Layer 4 of a small transformer language model trained on English Wikipedia (9 layers, counted from 0, width 64). Numbers have three digits each and are written without spaces.
Take only the direct path to the model's output, skipping the later layers: a vector added to the residual stream pushes a token's score in proportion to its dot product with that token's output vector.

Output vectors of the tokens that the questions are about. A number n stands for (n - 500) times 0.0053.
"abeth": 713219443781470160397372414811582439683301507585354352716271320435322454224572440515554736401423805432502396641239387484573398597662563486387370631403589479697700481437502667539640696494643516
" D": 581508460535484515483418487458516545550512391538447558498470619481509506583591559478517477464585511453462499442447580569475460407461519449533449511479433434479413585580535510425515518551472523
"====": 606571482332519415506482685598565414325624554530605438642518509366492581181420438576437574432349513488758712560422423632620490411501436636401612458378501342509497577482412407505526577643478325
" Phylum": 802592495418437436520196540730774547636255381654393465633490572529327429311383280554413595423446470361702296784280345619695220422566360450345581647481803649745575393572294412537735602632533237
"pite": 530487589418344101604395433520656647455625528490516502756180307589538484164699106606400972713400694473642265595397314507736361430645586750323572444503464414486670335414286531666660522605544406
"imately": 422524303542085184509383648701522417344605330561360426634583264734671706227812137518501727554678665728452427915583353494579277498550593592431470433389543234475557301530582497595595712479537322
"|---|---|---|---|---|---|": 478439540612313363325530442541640555462405498538567393431492455609420637289436459495329651462270571590526592557506341739737383389590679591394521430433779590423389577561629446654534412616516225
"bo": 423338493598590497568550407518499549522529423527333442676653452534531376321482506419430721369491433463561466572465381508648470477406690506522513487467553523536574392427436644487562531573498458
" Saint": 629464496578391492485459475635619440608442418365502470612445540470432551420535415583432688347418618545571417530423502465601505423537520555477535493302500529453516544494497509459579512445539547
" they": 519386577446380419551498473559506540575623381451494360550240308568556483514486491492444618665427425541550485605387532545593443502446619434586569347511519445621634330533521513608519589520564389
" she": 420436507557387353594489500529453515566592447425379513601310367519565619507491582435468699610505394451442525533396498466536508516409646498533577552481582511498498445506485506566458536558596354
" Mo": 604502475601434484489401390578528424573458506485464521672420496427438482512509572511603583443471474608504454566393500446506457455492609526454496558325393543555518511505603586470507508409531483
"ighth": 431488478588496549478463380661571543403475375514396425528461426560335556655509315511592522519478583656594518509394277539671614451359455443464551604333581499506334465413531533661712587511512459
".": 437587625443624572437623560488322419498527525338435538446473541642444612519331508528465340624625357571519570362565520492371535560484455534578596399626528508526520559398524377471605318448507520
"n": 377441474406560491551654440434430543327506569575375484515653418601539489466565679492496400400482526455488431543440509581368346452563614513499531451471360624506540371573655627520501488599486537
" Spacew": 539373415690254259653460392751774508680300244542425276680380293448222346172659189582422854383293638652710485798376261482915329546561627637319375605380627361729699322615410732644694632469651261
" been": 530426601638324332516554630557525630588445338411679345683519256587417553376602308485475449554438533573414622727334464543588434395628495460557622456476572249547421270437494533618562596685569356
" =": 702285696465627505194595697571626332479522464438690362405361472409515557198427676511549405460489501404609441453521440632616663509372488695384531639534636295451493403477504485505648550623462356
" La": 616429591455374484470380428495515444574546445511429534567493596356482570517528404514543553454492621555548454602388504437472568440461487598482519450441521513566481546472491548448523530462542539
" Mc": 601407555578421476503507492534525424510518349526494559589391614473326438486612421356520551494361625472587581589439501387545487527433470648480490498335494544536540571522562501498553563517545348
"rah": 447531470578355564525422524512472543385529397330509346495412476452363383508594456545500658439326491518549375665340379554570477524660661559609357434468567533765579335576460669585601594545534423
"lo": 610410521428381478615465463579416657542522442528513267667659370515461369473444535434475555401329630494661477537378390521519542449524623547525560527337367600560604453428560718479588455466532426

Output weights of attention head 0. The head adds the sum of these rows, row i times number i of z. A number n stands for (n - 500) times 0.0037.
o0: 449429604552497433498536351445455651473442367557339393386648627303384560625378535523565552386572588561552456555506448470556584459496477516515525490473579753384458515529541389401566427515501690
o1: 659382407605514493434532582505583445567451590422600514464368381660623407451592397639372504486530626458413609309383470460378454585466339500453419591544579437488445533588617419385563567495696564
o2: 404488442561341449466588556576572504466415559475629477540421436699539528620515531473514422530408458455563394455599360606468455584585405549478441566566604503434575574544416436501489424488426447
o3: 487609486436528429384428585555590635449565611633423494530502434562628425467455595414440410649366587537548510514460601360544546546474411396465646488627608371318437301506421533586430564494675291
o4: 356582443495444490391665514442582500506654511514473517342581618598478350574486617325559481975738521369502342458532597397467463478471368419332508478725688637328632410562250648496371537540469276
o5: 606711484489592573648516555447624569504489520427564390824547571506401424447437577549477538602466458424599453501516568379684495427312510477352585555490386235709195394294493547340587440517470530
o6: 285549403440474719671690508319236400520562383461519614386479624399385455516519527540307562480661471495524517499558549498437510550606403558321539381544558419598518694556542552669429442432459598
o7: 545516591513337397440318404572556573469340481451387499507454444626500430624726388442552555855432598531472766418382412548495507374708433659572521508610579439483478423465387452412472412478565565
o8: 399445364469501509495597614367483492444584611346588559419331461518638455423586540691502435475473484513437507643603383717434392430521468566423413387527657454682569650428611471476476678417392431
o9: 483410399506418665464369503510624411461488510399457606500486446434537416435622560514541566579641704391344567391413463446559495446587441502455592552498353595609480579452612593358348547510425738
o10: 560690506446361569244453384360738452486542487477561481573406623583631542451530621625447603511435435496533405601559607579522526285418469105515640498527464405624409513270521544361593612405628509
o11: 566325668602581424439464344503535561461377389588448379527671458476606607491499499511542488281552483565462480503451503524455640477449451488531446580476364605492393484488656416571558469490550592
o12: 573515433652624545596493491524592722497497396542516484457673393671515581458410512435463331698523270346465328419571521480513535432281631638671729486436474544474248450548384515458515427495333579
o13: 422486379417566650677578549457372449462618463522501603391505406475447472639605611451514417391320398542549411688406422658481396546407568693772494492380431482518571517544555431562447724470254502
o14: 505445636540377145350414532366454338496530483565459591573355680492586328457740456277496547433635646481455668360390492589498437519595419648603432541612422593533600544634502526495424467591492502
o15: 337519506594383622388385320424545430474413390423554319589534511477531458635691605407511516559500447643370668518624378531472630361695518438580477527398493594654533650481479271552512359396680557
o16: 441503453456603435604644603296529556456587610503565526494412620467546517283321626591437518444557607486490355450650485502529484521365325428332575377655587465529466547427551606421517585526444472
o17: 522517485479522507555504529500559500456478505518586400569524499516578439527532404528512508512401468541465512521527464513494574571478445461376468534524481407539372470466532490560514460568546445
o18: 577360640416747354643632460374214486321536472606479374432581482427382477636397383594516491524680441676488547514345527595424672662404566798431392507611413538553230367459685489531490327542509601
o19: 599399539461449545419401403504437333551611625437397432568470470327371671418493806599399570438370572704498597321307561500396752593504412322484597687419349369480581443499481458565555498646765626
o20: 520551516569325580358507376360326403524569466458456452432437559541514374457573699569315509729670500521563624526495515545565511394520685532474458423489625419609570625475450376423482460493643380
o21: 403354683454476386509525297491418489496392250567498572461656541628454454699492367494611482556598400563487536499534595484470622491723609403421264505523507607661498406399452466578620364461483591
o22: 454504414455538556560454547537412494578458450556424615386493472436368538554444517415414536469432481511462477511465573495479456530564691435669456466508537453382580405560443561635516600536511557
o23: 545393354567384546367426523357627437320518325495618618504270599690692661506645510606365468643252329515313363561544636829438673637457505378532667526560564461433139448502588423505501661536550339
o24: 436492450562341429384503538470589655561350414536480573378454598623301528617499463458434666376468513390505394557563478562630376483572658319629458437618670483348587508552350459305690539539502636
o25: 444509480349486535616615475423551575496362530559600416429539503401598432634462441612556498535339530500679485581545502487474538528557202379259398649556627383522467499504520362570532585490459548
o26: 398203489428519586412570368430428427479594468471518611372430451571592639393285697649337489571595527624362429618539640557431654454624489249474539380468629502517681454417483512582563658387592515
o27: 503566475399262409346505624389420504467388507624559701301320725389453641485531358580443670312444503348481470434563677562516583776554397498285647518690539494291371560717522608450470428644595470
o28: 521468678448538302639482505571357670393564505745429383547614467466793452398536269358517427463302439574593619722492444599497596551449367669466507427404499487408593495511454460784332531483499336
o29: 382491526491427475481548474537351457491478452576468471692505559408448629556345809288408453564481551588479470406439530468485689543547331709681667626412479622406559423491410503481416358327658642
o30: 403726474469480696556573484409537511560343525291496424455586528485461550579490559506542492706471454481623578414611498482386523467424343439401544524612532426661568550387436446498455484325558546
o31: 510305460615529356510466458527661587407434548458634616484446330651636526436395536626468449446688585399238420349631450408505458417522481460531538527625511606436385523506551546354510544587446750

Each question shows a token from some text and the vector z that the head gathered there. A number n stands for (n - 500) times 0.0044.

" to": 709490298315375739472621369550678433377551530393445381718691721455418623685156581351334679313168
Which of these tokens does it push up most? " Mo"

",": 868512430250466547486577493480550533466639648432517417720479708419410862839175523395431594185202
Which two tokens does it push up most, strongest first? "|---|---|---|---|---|---|", "rah"

" and": 805559374296458604455593422496580468504513464316455348622481599463479684729239556349306634330288
Pushed down most: "===="

"ated": 745539460355516694441635440435621391491492480306480369545476605420424632764271470355344637379228
Which two tokens does it push up most, strongest first? " Phylum", " Saint"

";": 718473422263433629396633459484568484561587572397455411674476558455383758610209441328438576372289
Which of these tokens does it push up most? " Mo"

"S": 769398387213614419519411532525411504595735599194546324858273574572491779620205564552364570129435
Pushed down most: " Spacew"

"T": 752583393200536654559447587505498417480673588311624390679353615351325584620310404387383536381247
Pushed down most: " been"

"vin": 750604358338434660377443454538591542435558671332575424627609619183292720536157419420420632225272
Pushed down most: "."

")": 765620396247480608536501489469543419487655704363628424649472547299335769625284378503418604357266
Pushed down most: " been"

"197": 709619441223527552503539529509497471478595623326517389628343607467331665576359441455411550324321
Which two tokens does it push up most, strongest first? " Mc", " D"

" been": 718557454387478733401645416429631430516501474318457404577486617418403678765241457322379609344212
Pushed down most: "n"

" of": 772495434233502522528434541475552416430646400284508336697486649449494650638315592438275649377285
Pushed down most: "pite"

" -": 752545394264514657553594418491574412526578620416555417627498573413380777640292443450377646424242
Pushed down most: "imately"

" population": 804466472339582545537544490440546465422487430458535461689555655542433745702371625444399629370216
Which of these tokens does it push up most? "."

" world": 720498447327498634386635456449559456568533480342500431674505514447400714641281485337426545409322
Which two tokens does it push up most, strongest first? "ighth", "bo"

" 1979": 778506459345559577495551462472554485505601541340514397653421642467403818705319523518409650307278
Which two tokens does it push up most, strongest first? "|---|---|---|---|---|---|", " D"

"ah": 724631380306387672393436485513603538459566666326593452642589601197290770551191408455443605242297
Which two tokens does it push up most, strongest first? " =", "===="

"od": 808546341231362666409432490471575496479675703342592406646545588193334738666119351395436566239205
Pushed down most: "."

" |": 876496422249515565495569455485581531476590618436512407710484729462407863836185524430375594221211
Which of these tokens does it push up most? "|---|---|---|---|---|---|"

" Iowa": 754555389278522668587560417500583405515553600401610426634514564392383794639313490487355648404286
Which of these tokens does it push up most? " D"

" career": 713465470413497700406646426388660349406496330331522462608585600471439634730389569367419572401207
Which of these tokens does it push up most? " Phylum"

"ull": 640594435353383585456435555357517302450711638273575373427447604245432656663298409494540573289193
Which of these tokens does it push up most? "===="

"H": 810430373247510462490517508525416501508646623307530377876372625484428801614157533515419606153317
Pushed down most: " Phylum"

" books": 609632487368343776418620454377602425496518479368489517622562565353382736666298445328464591424215
Pushed down most: "n"

"A": 755412393202560488498447503519448529633705582220521344821224584566468813637196518508378543148434
Which of these tokens does it push up most? "n"

".": 568514493413490448428514545462558434441718573370402399504434697310443862555216524478540611242219
Which two tokens does it push up most, strongest first? "imately", "|---|---|---|---|---|---|"

"ing": 723418353269557628589542432541630309366632479366513324599680745447470538722228621403282618391146
Which of these tokens does it push up most? "rah"

" These": 624569420357457504453543512445584424488646541312416391471431656344445799627225516444520510239213
Which two tokens does it push up most, strongest first? "imately", "|---|---|---|---|---|---|"

" 12": 837439429313588617517508421487539492529499465391579427712487632497380801669291563500362639325300
Pushed down most: " Spacew"

" k": 647452490321631595566618505452558302472618522340511375652540692474461610613346517411402647492253
Which two tokens does it push up most, strongest first? ".", "rah"

" col": 694575443358379795432592408427629456428646484322495447680583669315396649805231456260414575298098
Which of these tokens does it push up most? " Spacew"

" some": 682556452340427730447615452442625429467642497323464417644523683375414718777233480299395561301150
Which two tokens does it push up most, strongest first? "rah", " Spacew"

"0": 722588483287604617518531550460541453477534530412620483683442576464320701603414512379440590430279
Pushed down most: "abeth"

"os": 673615420362534485486448453430507376403624582328582370391470515332515511684328507384472587299346
Which of these tokens does it push up most? "abeth"

" D": 821576391240397665426415477435549515450660707317571398678500645274321678740162337441415559235182
Which of these tokens does it push up most? " Mc"

" b": 812405479464629568415672357486482458511472586328515373647391601481457580809204456464451690253333
Which of these tokens does it push up most? "bo"

" up": 668543463398461677564510504437515275402657607388604382442543653331435558674353450392499697410199
Which of these tokens does it push up most? "===="

"ream": 677419396347708717590527473592600223460614378300573360617517713352470497655321511406262607502201
Which of these tokens does it push up most? "."

" except": 714547476328506484361667442525503460465580568364362366634430645492476832756180544430349615239325
Which of these tokens does it push up most? "|---|---|---|---|---|---|"

" as": 739486431308465630373651422474567481584499491360476415701496521491408727647249504332403573388352
Pushed down most: "===="